Layer 16 of a small transformer language model trained on English Wikipedia (19 layers, counted from 0, width 128).
A neuron's activation on a vector x is SiLU(gate . x) times (in . x), where the dot is the dot product.

Input weights of the MLP neurons that the questions are about. A number n stands for (n - 128) times 0.0046.
n82 gate: 115, 161, 114, 180, 118, 130, 166, 112, 149, 126, 110, 128, 127, 157, 174, 127, 143, 145, 130, 149, 121, 117, 169, 170, 102, 93, 155, 111, 148, 163, 151, 142, 121, 130, 145, 128, 119, 111, 103, 148, 114, 109, 75, 139, 95, 75, 111, 131, 126, 142, 150, 184, 148, 190, 110, 129, 128, 122, 148, 130, 134, 156, 147, 109, 172, 91, 155, 132, 121, 165, 90, 98, 95, 122, 135, 95, 154, 159, 137, 113, 149, 106, 138, 130, 150, 151, 110, 92, 130, 121, 129, 123, 137, 164, 168, 114, 142, 130, 173, 143, 68, 138, 131, 157, 138, 182, 98, 189, 130, 150, 179, 73, 123, 97, 75, 100, 107, 74, 131, 145, 89, 134, 152, 137, 131, 141, 156, 170
n84 gate: 154, 175, 117, 79, 96, 119, 144, 152, 154, 137, 135, 79, 148, 135, 115, 147, 123, 114, 134, 146, 154, 79, 140, 123, 148, 106, 161, 122, 103, 158, 123, 165, 112, 78, 139, 130, 145, 162, 116, 112, 86, 140, 115, 188, 113, 146, 141, 106, 123, 143, 150, 107, 133, 158, 119, 59, 137, 145, 148, 98, 139, 125, 120, 114, 147, 159, 170, 140, 112, 149, 111, 130, 93, 177, 100, 126, 115, 115, 160, 97, 163, 149, 146, 86, 155, 122, 100, 110, 118, 133, 84, 160, 144, 71, 157, 152, 130, 141, 78, 131, 189, 141, 91, 118, 113, 100, 110, 115, 142, 112, 93, 137, 130, 181, 127, 135, 102, 173, 115, 144, 94, 156, 95, 133, 149, 96, 145, 143
n88 gate: 76, 102, 63, 140, 116, 103, 131, 124, 84, 122, 146, 107, 149, 156, 147, 119, 145, 96, 106, 109, 130, 83, 101, 128, 183, 134, 124, 151, 112, 154, 140, 150, 103, 153, 129, 101, 60, 81, 149, 178, 139, 101, 133, 133, 133, 121, 110, 136, 144, 116, 123, 97, 151, 123, 103, 152, 67, 95, 162, 139, 104, 136, 160, 117, 111, 116, 137, 167, 156, 85, 89, 78, 145, 141, 93, 133, 166, 157, 153, 104, 129, 67, 164, 116, 137, 158, 111, 176, 178, 114, 114, 139, 148, 100, 129, 103, 149, 141, 95, 92, 119, 108, 63, 118, 125, 190, 70, 169, 133, 58, 166, 102, 128, 147, 75, 59, 158, 107, 163, 183, 115, 75, 106, 124, 120, 207, 118, 68
n118 gate: 112, 141, 184, 130, 128, 105, 124, 141, 99, 186, 122, 133, 148, 133, 116, 140, 139, 130, 124, 147, 106, 139, 138, 132, 114, 121, 93, 113, 130, 134, 104, 116, 134, 117, 148, 146, 156, 140, 117, 137, 114, 120, 132, 103, 151, 105, 145, 106, 142, 143, 146, 125, 146, 79, 86, 151, 73, 99, 108, 168, 143, 137, 84, 134, 173, 160, 112, 127, 42, 95, 123, 133, 150, 99, 81, 118, 137, 178, 105, 139, 164, 147, 165, 138, 141, 85, 176, 178, 134, 151, 116, 115, 122, 143, 155, 114, 163, 117, 167, 124, 144, 136, 137, 163, 139, 136, 139, 182, 165, 132, 155, 157, 136, 109, 91, 136, 141, 100, 150, 208, 164, 139, 92, 101, 122, 99, 95, 161
n124 gate: 109, 111, 147, 116, 78, 149, 139, 124, 95, 188, 124, 112, 139, 107, 112, 146, 110, 139, 197, 158, 140, 126, 138, 174, 126, 152, 101, 117, 123, 146, 142, 90, 100, 104, 134, 138, 179, 171, 175, 135, 146, 151, 92, 103, 168, 117, 101, 111, 111, 104, 143, 135, 128, 159, 128, 143, 101, 134, 170, 93, 110, 126, 135, 121, 98, 69, 113, 148, 129, 138, 135, 124, 97, 116, 142, 105, 107, 151, 140, 150, 168, 169, 143, 80, 132, 119, 140, 72, 116, 127, 116, 125, 113, 106, 119, 145, 149, 145, 157, 117, 137, 153, 116, 85, 109, 154, 107, 139, 141, 183, 114, 149, 110, 111, 117, 133, 156, 133, 93, 139, 139, 90, 147, 131, 113, 123, 95, 160
n130 gate: 169, 85, 167, 147, 126, 135, 119, 174, 62, 99, 142, 156, 156, 96, 108, 162, 109, 113, 195, 124, 111, 90, 108, 112, 130, 98, 172, 158, 109, 128, 158, 101, 144, 157, 82, 126, 155, 157, 130, 119, 106, 110, 121, 98, 135, 103, 185, 110, 176, 120, 151, 114, 139, 141, 139, 188, 149, 192, 148, 122, 131, 90, 120, 134, 152, 107, 137, 148, 91, 101, 82, 145, 160, 161, 130, 123, 108, 113, 101, 164, 150, 130, 143, 129, 136, 91, 135, 127, 130, 150, 115, 127, 186, 99, 162, 96, 92, 149, 144, 108, 117, 198, 81, 107, 100, 154, 99, 101, 155, 129, 115, 154, 122, 157, 160, 150, 116, 123, 126, 136, 152, 155, 139, 120, 135, 157, 107, 174
n157 gate: 149, 87, 154, 84, 126, 117, 122, 115, 93, 116, 122, 134, 85, 96, 104, 160, 150, 197, 130, 119, 124, 138, 116, 130, 100, 140, 159, 120, 93, 123, 161, 186, 105, 123, 125, 143, 131, 157, 129, 121, 126, 163, 172, 158, 133, 107, 121, 129, 189, 137, 119, 116, 122, 126, 92, 158, 126, 108, 90, 147, 126, 101, 126, 141, 138, 116, 144, 150, 105, 142, 137, 182, 109, 125, 154, 86, 144, 171, 118, 103, 149, 192, 119, 90, 82, 102, 111, 98, 78, 130, 109, 143, 129, 151, 151, 149, 132, 110, 116, 78, 127, 119, 152, 104, 152, 111, 135, 166, 112, 158, 130, 152, 179, 104, 111, 117, 78, 100, 133, 104, 112, 60, 124, 155, 107, 88, 135, 130
n204 gate: 135, 172, 178, 132, 124, 149, 103, 159, 146, 137, 123, 138, 139, 136, 107, 146, 110, 157, 79, 163, 120, 148, 154, 124, 149, 162, 100, 156, 127, 99, 103, 80, 91, 133, 97, 105, 133, 109, 138, 128, 66, 94, 129, 130, 173, 163, 104, 130, 119, 93, 168, 104, 103, 127, 178, 115, 175, 110, 128, 114, 139, 119, 119, 175, 135, 136, 126, 139, 119, 111, 103, 123, 122, 147, 129, 150, 97, 132, 163, 200, 135, 128, 142, 113, 144, 113, 143, 170, 143, 132, 136, 109, 163, 140, 101, 104, 131, 119, 160, 111, 113, 107, 119, 142, 136, 119, 117, 116, 111, 67, 132, 152, 79, 87, 139, 118, 188, 115, 133, 89, 89, 111, 98, 119, 186, 154, 117, 113
n251 gate: 118, 122, 125, 151, 104, 99, 128, 130, 113, 172, 163, 94, 118, 126, 148, 108, 130, 86, 161, 92, 179, 112, 130, 130, 163, 126, 177, 128, 145, 135, 138, 156, 150, 130, 105, 141, 169, 97, 103, 123, 150, 92, 117, 159, 143, 165, 159, 93, 117, 112, 115, 124, 140, 91, 142, 149, 167, 138, 87, 105, 171, 86, 78, 131, 134, 87, 90, 62, 127, 74, 144, 186, 115, 106, 105, 105, 174, 130, 97, 75, 153, 89, 137, 121, 104, 135, 99, 117, 140, 76, 90, 151, 144, 91, 135, 117, 157, 149, 138, 162, 91, 107, 140, 129, 139, 161, 151, 126, 109, 158, 138, 94, 114, 135, 126, 140, 119, 169, 91, 122, 149, 110, 98, 129, 81, 110, 138, 142
n82 in: 142, 108, 122, 123, 142, 101, 130, 79, 141, 78, 176, 143, 131, 153, 69, 123, 160, 99, 117, 165, 155, 132, 122, 131, 141, 152, 150, 152, 113, 168, 150, 144, 119, 111, 122, 142, 134, 180, 128, 117, 117, 167, 113, 129, 69, 133, 163, 141, 127, 144, 109, 130, 158, 143, 124, 144, 125, 144, 37, 131, 116, 165, 150, 140, 159, 55, 180, 149, 114, 119, 99, 112, 90, 109, 81, 121, 110, 111, 110, 154, 145, 158, 165, 175, 120, 133, 105, 126, 155, 159, 111, 81, 103, 155, 194, 175, 98, 147, 129, 175, 160, 172, 108, 116, 130, 127, 154, 108, 115, 171, 146, 109, 113, 121, 124, 173, 125, 147, 129, 106, 133, 171, 183, 72, 96, 99, 115, 136
n84 in: 141, 165, 176, 108, 100, 183, 106, 131, 109, 113, 135, 125, 190, 126, 152, 118, 171, 179, 108, 122, 107, 101, 141, 178, 115, 135, 88, 127, 173, 183, 144, 135, 100, 150, 132, 179, 163, 101, 121, 126, 90, 155, 117, 131, 107, 131, 121, 108, 127, 115, 142, 155, 110, 127, 153, 158, 147, 186, 121, 119, 116, 146, 84, 113, 139, 199, 100, 68, 124, 136, 125, 168, 156, 118, 120, 158, 163, 166, 128, 85, 123, 106, 143, 117, 118, 116, 133, 89, 108, 126, 162, 185, 142, 157, 92, 93, 145, 138, 178, 107, 150, 101, 131, 126, 124, 106, 157, 152, 100, 116, 80, 151, 74, 114, 139, 114, 158, 133, 77, 153, 141, 166, 120, 100, 103, 144, 126, 156
n88 in: 121, 151, 158, 110, 141, 147, 151, 99, 57, 152, 124, 123, 111, 147, 134, 133, 47, 177, 93, 120, 132, 146, 142, 120, 199, 108, 122, 84, 170, 104, 98, 148, 81, 114, 133, 106, 136, 130, 152, 96, 110, 88, 112, 77, 165, 112, 60, 96, 153, 108, 107, 98, 166, 128, 163, 169, 93, 107, 124, 163, 144, 132, 156, 61, 112, 108, 161, 176, 167, 72, 152, 135, 104, 78, 84, 126, 143, 180, 132, 96, 108, 111, 115, 122, 150, 125, 171, 144, 115, 82, 204, 105, 142, 116, 143, 144, 131, 138, 96, 106, 52, 124, 114, 119, 141, 95, 153, 137, 137, 124, 92, 133, 142, 139, 118, 185, 110, 126, 113, 159, 138, 117, 132, 88, 109, 123, 124, 167
n118 in: 127, 156, 119, 125, 116, 136, 141, 65, 98, 163, 138, 65, 152, 132, 158, 139, 141, 188, 132, 129, 127, 142, 143, 126, 137, 198, 99, 171, 122, 131, 131, 80, 147, 131, 124, 123, 198, 148, 144, 170, 116, 154, 113, 117, 249, 117, 151, 159, 156, 73, 162, 109, 76, 97, 73, 131, 152, 111, 122, 170, 113, 123, 106, 94, 106, 136, 125, 139, 134, 90, 134, 76, 130, 156, 128, 155, 90, 165, 89, 119, 140, 124, 131, 125, 158, 105, 150, 155, 98, 141, 95, 142, 117, 99, 123, 170, 105, 137, 107, 126, 140, 122, 162, 143, 119, 184, 89, 168, 120, 105, 107, 122, 127, 167, 130, 137, 89, 139, 140, 134, 139, 125, 133, 147, 115, 135, 150, 138
n124 in: 123, 108, 136, 111, 142, 135, 112, 92, 130, 134, 187, 73, 152, 90, 130, 125, 147, 181, 147, 148, 157, 115, 149, 118, 108, 145, 101, 138, 118, 169, 163, 134, 131, 115, 82, 153, 145, 152, 179, 153, 119, 116, 109, 135, 143, 125, 128, 80, 130, 125, 111, 156, 173, 168, 116, 116, 146, 165, 135, 145, 93, 144, 122, 112, 110, 145, 135, 94, 178, 103, 121, 60, 133, 174, 149, 163, 126, 148, 70, 131, 98, 113, 100, 115, 158, 147, 152, 45, 167, 135, 95, 102, 205, 99, 142, 122, 165, 114, 92, 131, 142, 97, 165, 173, 105, 137, 77, 83, 141, 168, 125, 142, 122, 138, 73, 120, 118, 127, 97, 112, 143, 155, 140, 128, 102, 129, 145, 127
n130 in: 112, 153, 163, 152, 114, 164, 121, 111, 145, 201, 130, 177, 141, 189, 138, 120, 165, 124, 194, 138, 132, 90, 128, 155, 103, 125, 82, 170, 146, 168, 149, 76, 96, 98, 140, 169, 135, 74, 148, 174, 83, 183, 147, 62, 77, 138, 152, 137, 137, 147, 146, 142, 96, 134, 94, 146, 117, 97, 143, 151, 116, 159, 102, 140, 96, 91, 165, 100, 125, 152, 138, 98, 103, 145, 172, 74, 106, 136, 158, 152, 124, 143, 149, 85, 159, 130, 119, 117, 128, 113, 127, 121, 132, 124, 168, 195, 128, 134, 122, 125, 136, 121, 121, 103, 84, 153, 90, 167, 125, 181, 131, 128, 86, 108, 175, 97, 110, 150, 129, 172, 115, 141, 135, 152, 94, 105, 116, 147
n157 in: 178, 84, 80, 109, 169, 169, 144, 139, 125, 102, 112, 129, 138, 118, 103, 132, 121, 127, 170, 139, 141, 71, 145, 55, 94, 141, 98, 114, 158, 102, 110, 125, 138, 164, 165, 113, 112, 171, 95, 178, 115, 100, 214, 163, 168, 166, 167, 184, 129, 138, 130, 144, 117, 139, 159, 134, 149, 105, 125, 170, 101, 97, 118, 89, 183, 169, 128, 139, 85, 133, 138, 118, 124, 140, 201, 156, 113, 144, 110, 116, 159, 130, 120, 150, 176, 134, 85, 150, 94, 95, 112, 144, 153, 132, 174, 147, 113, 172, 130, 92, 150, 121, 105, 152, 139, 131, 151, 117, 162, 153, 162, 69, 137, 153, 138, 131, 127, 123, 125, 148, 153, 110, 92, 144, 122, 153, 89, 119
n204 in: 103, 138, 143, 120, 80, 87, 112, 143, 166, 113, 102, 125, 143, 159, 94, 143, 183, 133, 126, 162, 152, 181, 113, 129, 120, 126, 138, 138, 107, 109, 128, 114, 155, 68, 125, 174, 147, 92, 154, 56, 63, 118, 131, 143, 143, 146, 169, 112, 140, 135, 155, 169, 95, 158, 98, 162, 119, 148, 136, 124, 171, 96, 115, 51, 142, 165, 187, 87, 113, 140, 82, 113, 136, 124, 153, 104, 92, 131, 107, 140, 116, 164, 111, 175, 154, 110, 120, 146, 133, 149, 134, 144, 113, 78, 108, 142, 116, 106, 175, 119, 117, 111, 167, 141, 137, 146, 86, 124, 157, 147, 117, 131, 123, 80, 143, 136, 104, 85, 168, 142, 145, 187, 129, 144, 175, 96, 150, 88
n251 in: 147, 146, 120, 128, 91, 108, 135, 126, 134, 130, 126, 142, 145, 140, 100, 85, 135, 199, 168, 131, 102, 108, 115, 154, 131, 109, 107, 121, 105, 111, 178, 114, 112, 79, 95, 123, 195, 119, 128, 55, 101, 122, 154, 176, 190, 164, 99, 156, 119, 150, 105, 121, 86, 115, 127, 110, 116, 143, 129, 167, 87, 110, 96, 125, 126, 152, 150, 117, 152, 163, 118, 129, 172, 126, 123, 91, 141, 156, 117, 132, 136, 155, 149, 164, 127, 128, 133, 136, 172, 142, 124, 158, 168, 120, 106, 164, 100, 51, 172, 149, 144, 117, 149, 93, 143, 74, 90, 119, 140, 109, 86, 73, 131, 160, 139, 131, 159, 168, 97, 125, 125, 121, 91, 132, 115, 151, 112, 178

Each question shows a token from some text and the vector x that enters the MLP there. A number n stands for (n - 128) times 0.046.

" N": 116, 65, 141, 137, 130, 130, 164, 132, 165, 143, 135, 155, 87, 140, 144, 104, 87, 132, 42, 168, 167, 140, 119, 118, 109, 133, 143, 125, 125, 80, 113, 126, 129, 151, 157, 145, 135, 166, 113, 89, 155, 148, 159, 114, 110, 105, 83, 144, 97, 124, 136, 125, 73, 118, 111, 83, 136, 114, 138, 117, 102, 125, 115, 136, 128, 146, 124, 139, 145, 122, 131, 82, 147, 153, 117, 75, 123, 127, 95, 147, 117, 134, 159, 161, 170, 143, 125, 152, 127, 181, 115, 133, 119, 158, 119, 95, 75, 111, 136, 125, 122, 98, 141, 123, 117, 107, 110, 114, 90, 179, 151, 162, 159, 151, 178, 169, 130, 178, 180, 111, 148, 123, 104, 101, 91, 92, 139, 131
Which three neurons fire most, strongest first? n84, n124, n130

")": 110, 135, 184, 105, 117, 124, 126, 113, 132, 152, 113, 135, 114, 128, 141, 140, 108, 118, 133, 106, 138, 158, 162, 123, 137, 129, 114, 132, 126, 146, 127, 114, 154, 121, 167, 138, 87, 139, 130, 146, 125, 135, 89, 143, 102, 118, 133, 100, 136, 123, 135, 92, 119, 111, 134, 118, 144, 102, 117, 170, 123, 138, 149, 130, 156, 126, 121, 125, 144, 104, 163, 152, 112, 202, 166, 139, 184, 135, 74, 112, 127, 128, 80, 118, 120, 132, 128, 141, 125, 161, 144, 148, 126, 121, 125, 130, 131, 71, 138, 109, 121, 136, 143, 146, 103, 140, 114, 98, 95, 124, 122, 132, 159, 86, 140, 80, 165, 141, 118, 114, 112, 127, 103, 122, 92, 64, 135, 122
The most active neuron and its activation: n82, at about 0.45

" the": 131, 115, 142, 117, 126, 116, 138, 175, 114, 142, 104, 171, 93, 134, 141, 134, 112, 135, 125, 132, 111, 129, 100, 157, 124, 128, 143, 157, 141, 136, 114, 167, 120, 113, 133, 110, 129, 160, 101, 111, 108, 113, 126, 118, 101, 103, 131, 142, 134, 123, 135, 120, 119, 113, 116, 108, 132, 133, 139, 128, 139, 119, 135, 119, 139, 141, 195, 120, 130, 135, 124, 130, 111, 173, 141, 110, 139, 157, 83, 131, 102, 140, 163, 91, 143, 131, 130, 129, 95, 112, 127, 112, 153, 153, 137, 131, 63, 135, 117, 86, 128, 158, 146, 110, 153, 122, 148, 106, 88, 125, 119, 111, 106, 82, 121, 128, 123, 136, 137, 126, 135, 133, 103, 110, 118, 26, 118, 146
Which of these neurons fires most? n130

"s": 97, 122, 130, 115, 130, 132, 115, 138, 99, 129, 63, 144, 125, 125, 146, 138, 95, 148, 150, 165, 140, 101, 147, 188, 91, 137, 79, 161, 175, 130, 109, 101, 116, 118, 147, 126, 130, 123, 138, 139, 165, 133, 112, 115, 103, 162, 153, 158, 114, 148, 103, 98, 128, 122, 130, 109, 100, 133, 137, 74, 107, 142, 130, 133, 124, 152, 158, 130, 148, 117, 146, 139, 110, 158, 95, 131, 172, 157, 79, 139, 130, 162, 133, 135, 129, 138, 111, 103, 117, 155, 113, 161, 122, 115, 165, 124, 170, 112, 120, 74, 137, 169, 109, 131, 137, 115, 151, 116, 107, 157, 152, 127, 125, 139, 124, 83, 161, 156, 164, 145, 116, 170, 92, 112, 139, 84, 137, 126
The most active neuron and its activation: n84, at about 2.7

" in": 116, 132, 134, 135, 111, 118, 136, 155, 179, 142, 150, 186, 95, 182, 150, 121, 104, 143, 112, 107, 105, 138, 104, 152, 149, 121, 85, 129, 167, 153, 127, 133, 159, 117, 162, 142, 61, 135, 111, 115, 108, 126, 125, 114, 120, 93, 117, 130, 119, 142, 116, 156, 123, 97, 98, 118, 152, 121, 149, 101, 174, 137, 128, 126, 149, 92, 174, 129, 137, 125, 130, 109, 69, 155, 139, 101, 147, 94, 84, 172, 116, 153, 130, 106, 150, 101, 103, 146, 161, 134, 148, 132, 135, 158, 130, 121, 110, 134, 116, 130, 128, 153, 151, 136, 127, 118, 84, 114, 119, 111, 118, 115, 95, 137, 155, 143, 130, 126, 142, 119, 114, 159, 132, 118, 94, 65, 165, 161
Which of these neurons fires most? n82

"it": 129, 139, 137, 115, 159, 114, 113, 128, 124, 123, 152, 142, 126, 135, 187, 115, 101, 139, 114, 160, 127, 149, 119, 158, 128, 164, 103, 135, 131, 100, 149, 150, 110, 156, 122, 167, 98, 138, 93, 214, 160, 160, 79, 126, 159, 98, 106, 129, 96, 114, 136, 119, 131, 103, 141, 157, 158, 149, 125, 137, 87, 135, 130, 143, 138, 116, 108, 141, 143, 120, 144, 134, 120, 143, 89, 133, 131, 100, 71, 142, 143, 123, 122, 131, 163, 169, 89, 139, 123, 131, 119, 150, 117, 108, 137, 136, 112, 143, 121, 112, 117, 183, 146, 177, 150, 96, 136, 139, 119, 177, 124, 129, 104, 127, 122, 124, 138, 106, 129, 150, 137, 95, 111, 108, 146, 123, 132, 146
Which of these neurons fires most? n118

" E": 98, 97, 116, 149, 130, 128, 113, 162, 121, 163, 149, 142, 107, 140, 150, 156, 87, 99, 148, 139, 127, 156, 142, 163, 125, 127, 106, 116, 120, 171, 139, 142, 138, 122, 128, 135, 112, 157, 130, 141, 187, 148, 107, 74, 99, 122, 120, 167, 142, 167, 123, 121, 98, 93, 134, 84, 101, 143, 140, 122, 116, 126, 124, 161, 105, 120, 153, 78, 115, 90, 122, 125, 123, 156, 127, 97, 152, 140, 78, 191, 100, 123, 155, 132, 129, 126, 139, 155, 100, 107, 148, 166, 105, 144, 80, 118, 99, 131, 128, 85, 121, 127, 128, 160, 107, 120, 116, 92, 96, 148, 109, 115, 115, 134, 136, 153, 171, 147, 167, 154, 119, 94, 135, 98, 116, 133, 172, 148
The two highest activations, in order: n157, n204

" served": 119, 129, 106, 92, 98, 104, 115, 133, 158, 130, 142, 139, 84, 128, 139, 120, 103, 120, 142, 123, 156, 138, 144, 79, 103, 126, 95, 139, 108, 109, 113, 128, 143, 127, 159, 106, 81, 155, 94, 128, 103, 165, 123, 92, 115, 87, 154, 131, 139, 93, 134, 134, 126, 141, 120, 117, 143, 135, 136, 128, 128, 91, 125, 115, 135, 149, 150, 95, 179, 130, 148, 100, 110, 122, 160, 91, 142, 103, 98, 158, 119, 98, 152, 82, 127, 165, 107, 69, 162, 165, 91, 149, 117, 97, 92, 89, 107, 86, 134, 98, 139, 105, 158, 125, 150, 125, 104, 142, 100, 97, 104, 125, 92, 125, 142, 108, 172, 156, 129, 129, 134, 140, 123, 137, 122, 53, 171, 128
The two highest activations, in order: n88, n82

"fe": 76, 166, 129, 122, 131, 106, 110, 123, 116, 151, 114, 142, 126, 120, 143, 135, 112, 125, 148, 129, 154, 182, 140, 111, 154, 113, 109, 154, 169, 169, 107, 181, 124, 144, 143, 124, 87, 122, 93, 140, 120, 134, 135, 135, 148, 144, 124, 164, 124, 143, 129, 99, 88, 84, 37, 118, 116, 108, 119, 146, 96, 116, 144, 186, 165, 138, 145, 144, 79, 128, 139, 135, 89, 166, 118, 106, 118, 128, 98, 155, 91, 119, 161, 127, 139, 114, 157, 160, 122, 84, 107, 152, 143, 155, 113, 139, 138, 115, 150, 111, 110, 134, 139, 128, 146, 134, 134, 64, 125, 180, 127, 157, 107, 139, 134, 127, 143, 136, 101, 133, 117, 128, 129, 79, 128, 77, 174, 186
The most active neuron and its activation: n118, at about 4.1

"x": 127, 150, 115, 73, 119, 105, 143, 143, 124, 118, 116, 180, 127, 128, 130, 110, 123, 187, 140, 167, 161, 101, 173, 141, 144, 143, 119, 122, 132, 109, 131, 119, 94, 142, 165, 103, 126, 164, 55, 78, 145, 103, 114, 142, 90, 115, 140, 116, 146, 110, 104, 58, 114, 74, 70, 119, 88, 105, 117, 110, 144, 157, 129, 128, 156, 180, 150, 165, 151, 147, 158, 156, 128, 137, 105, 115, 162, 138, 108, 77, 122, 144, 153, 129, 129, 100, 82, 122, 150, 127, 79, 178, 158, 129, 90, 118, 90, 109, 121, 106, 117, 135, 104, 130, 145, 107, 116, 99, 103, 166, 79, 121, 129, 129, 139, 155, 123, 160, 119, 146, 168, 109, 126, 92, 103, 147, 143, 113
Which three neurons fire most, strongest first? n84, n251, n157

"ce": 151, 123, 137, 118, 129, 155, 155, 152, 125, 93, 153, 151, 132, 126, 149, 122, 97, 139, 103, 129, 139, 110, 134, 148, 100, 155, 116, 113, 146, 129, 145, 132, 154, 125, 147, 131, 87, 146, 94, 152, 136, 123, 149, 104, 107, 91, 124, 151, 114, 99, 140, 108, 125, 107, 145, 119, 134, 154, 156, 155, 97, 159, 142, 106, 114, 154, 139, 145, 154, 127, 120, 142, 127, 182, 143, 127, 151, 177, 67, 95, 104, 102, 106, 162, 126, 126, 84, 120, 138, 171, 99, 119, 119, 117, 128, 103, 136, 110, 124, 82, 114, 149, 135, 137, 116, 128, 108, 116, 122, 148, 110, 154, 129, 159, 135, 115, 124, 154, 149, 141, 109, 161, 125, 114, 135, 81, 125, 163
Which three neurons fire most, strongest first? n84, n204, n251

"st": 88, 89, 141, 127, 171, 114, 148, 154, 106, 134, 136, 97, 125, 132, 183, 101, 105, 142, 103, 120, 120, 135, 122, 183, 120, 119, 79, 142, 131, 118, 126, 106, 117, 142, 126, 163, 127, 129, 166, 122, 166, 128, 96, 79, 144, 84, 141, 135, 139, 139, 105, 112, 96, 136, 108, 149, 110, 117, 216, 79, 95, 140, 118, 148, 133, 112, 183, 149, 88, 105, 126, 157, 99, 173, 126, 118, 161, 123, 89, 138, 103, 98, 152, 157, 121, 129, 102, 73, 110, 145, 112, 152, 118, 148, 144, 119, 123, 155, 142, 102, 85, 115, 143, 131, 148, 127, 136, 112, 120, 154, 135, 139, 103, 172, 144, 148, 159, 142, 148, 167, 141, 131, 177, 159, 136, 160, 130, 144
The two highest activations, in order: n130, n124

"o": 139, 134, 124, 95, 122, 120, 39, 153, 109, 137, 171, 145, 106, 143, 155, 85, 132, 127, 92, 160, 99, 136, 148, 131, 123, 174, 106, 176, 128, 137, 131, 114, 143, 149, 171, 119, 114, 125, 129, 123, 164, 123, 120, 84, 154, 150, 149, 134, 77, 142, 129, 130, 87, 132, 60, 145, 140, 104, 127, 145, 134, 96, 98, 135, 176, 124, 113, 144, 123, 135, 169, 129, 118, 135, 63, 128, 126, 176, 100, 161, 113, 92, 138, 183, 172, 136, 149, 141, 130, 160, 165, 154, 134, 135, 126, 78, 126, 110, 119, 105, 90, 96, 138, 147, 136, 111, 188, 132, 59, 143, 117, 127, 133, 122, 142, 152, 118, 183, 99, 106, 138, 139, 138, 119, 124, 119, 170, 146
Which of these neurons fires most? n118

" |": 97, 122, 109, 128, 154, 137, 107, 114, 135, 107, 98, 123, 115, 152, 93, 133, 100, 137, 176, 177, 120, 90, 149, 129, 107, 125, 100, 139, 164, 131, 124, 99, 126, 161, 159, 140, 118, 134, 122, 99, 119, 155, 114, 139, 145, 134, 133, 125, 135, 157, 132, 140, 115, 69, 142, 105, 134, 99, 106, 120, 140, 148, 100, 140, 152, 115, 127, 116, 159, 150, 137, 137, 146, 133, 132, 155, 120, 123, 81, 144, 106, 110, 109, 143, 117, 88, 110, 146, 153, 166, 151, 115, 145, 134, 105, 151, 81, 70, 173, 110, 106, 140, 141, 130, 144, 121, 145, 147, 124, 149, 78, 127, 109, 87, 96, 132, 137, 145, 138, 101, 117, 156, 115, 121, 172, 60, 151, 94
Which of these neurons fires most? n204

"up": 143, 79, 108, 136, 157, 136, 132, 151, 142, 126, 124, 97, 137, 154, 123, 179, 139, 110, 149, 103, 113, 153, 171, 135, 108, 156, 127, 190, 135, 143, 175, 159, 126, 146, 181, 132, 134, 175, 140, 133, 143, 131, 106, 129, 122, 100, 94, 123, 110, 96, 116, 161, 82, 155, 118, 108, 124, 101, 156, 104, 110, 131, 133, 169, 93, 114, 172, 148, 150, 140, 120, 128, 121, 144, 125, 107, 131, 111, 85, 150, 137, 147, 199, 118, 126, 172, 97, 102, 121, 105, 84, 134, 144, 87, 97, 109, 132, 95, 118, 140, 89, 126, 107, 134, 164, 145, 150, 128, 72, 126, 109, 112, 116, 157, 164, 168, 141, 110, 153, 112, 117, 99, 152, 129, 154, 109, 119, 178
Which of these neurons fires most? n82

"ent": 130, 131, 147, 118, 112, 116, 136, 144, 124, 155, 178, 150, 144, 143, 158, 116, 108, 140, 102, 142, 158, 107, 152, 115, 146, 124, 130, 149, 117, 130, 122, 126, 131, 136, 112, 109, 80, 124, 136, 92, 117, 151, 85, 103, 90, 136, 170, 150, 83, 94, 148, 111, 143, 128, 129, 105, 150, 114, 162, 121, 96, 110, 170, 147, 121, 158, 155, 96, 182, 116, 138, 135, 114, 138, 142, 132, 109, 138, 80, 118, 148, 119, 148, 142, 127, 175, 115, 155, 139, 160, 104, 98, 128, 126, 121, 126, 59, 108, 88, 127, 142, 85, 154, 131, 156, 121, 143, 96, 120, 120, 139, 123, 109, 164, 137, 130, 131, 131, 154, 168, 148, 176, 116, 135, 61, 68, 150, 140
Which of these neurons fires most? n157

"ed": 65, 115, 120, 130, 140, 141, 160, 149, 138, 89, 163, 113, 107, 136, 122, 146, 116, 116, 121, 128, 138, 122, 100, 75, 123, 198, 57, 135, 131, 114, 154, 113, 90, 176, 145, 176, 102, 165, 96, 134, 153, 107, 94, 78, 138, 122, 168, 130, 157, 121, 140, 135, 97, 98, 148, 126, 130, 117, 148, 134, 120, 69, 120, 144, 152, 114, 159, 109, 94, 124, 134, 134, 121, 94, 69, 127, 117, 187, 96, 129, 151, 142, 160, 103, 174, 147, 127, 149, 130, 142, 112, 130, 115, 132, 104, 162, 146, 134, 141, 98, 108, 132, 155, 178, 149, 95, 132, 115, 114, 174, 154, 117, 140, 121, 146, 136, 122, 177, 130, 122, 174, 107, 119, 92, 83, 108, 123, 153
The most active neuron and its activation: n118, at about 9.2

" from": 125, 113, 126, 124, 143, 143, 149, 124, 132, 111, 168, 151, 107, 151, 161, 125, 122, 113, 188, 134, 130, 184, 118, 113, 141, 130, 106, 94, 136, 138, 118, 116, 160, 164, 143, 110, 88, 131, 101, 75, 94, 146, 135, 96, 97, 112, 125, 142, 106, 132, 130, 145, 115, 114, 108, 107, 132, 133, 133, 107, 167, 125, 94, 141, 153, 91, 154, 140, 164, 126, 106, 107, 100, 158, 148, 126, 135, 70, 84, 176, 100, 140, 161, 95, 132, 116, 91, 120, 145, 127, 117, 126, 157, 144, 133, 115, 115, 118, 146, 128, 132, 163, 144, 107, 149, 89, 110, 148, 100, 95, 90, 123, 100, 139, 158, 129, 145, 139, 111, 119, 84, 155, 98, 119, 94, 64, 143, 135
Which of these neurons fires most? n130

" ": 127, 141, 127, 131, 127, 138, 117, 153, 131, 134, 93, 174, 139, 101, 139, 101, 173, 117, 117, 123, 142, 138, 151, 133, 128, 107, 134, 137, 147, 127, 97, 135, 164, 164, 175, 118, 144, 151, 86, 97, 102, 101, 115, 109, 94, 71, 123, 154, 90, 139, 128, 120, 131, 122, 75, 121, 112, 114, 126, 112, 119, 111, 107, 149, 134, 115, 124, 67, 118, 140, 122, 128, 95, 166, 129, 88, 154, 120, 89, 150, 125, 131, 152, 161, 132, 138, 119, 103, 136, 125, 105, 113, 110, 144, 146, 103, 161, 128, 134, 92, 112, 147, 146, 227, 200, 117, 134, 128, 140, 161, 82, 96, 113, 154, 156, 139, 125, 140, 114, 141, 131, 132, 114, 115, 109, 104, 174, 126
Which of these neurons fires most? n82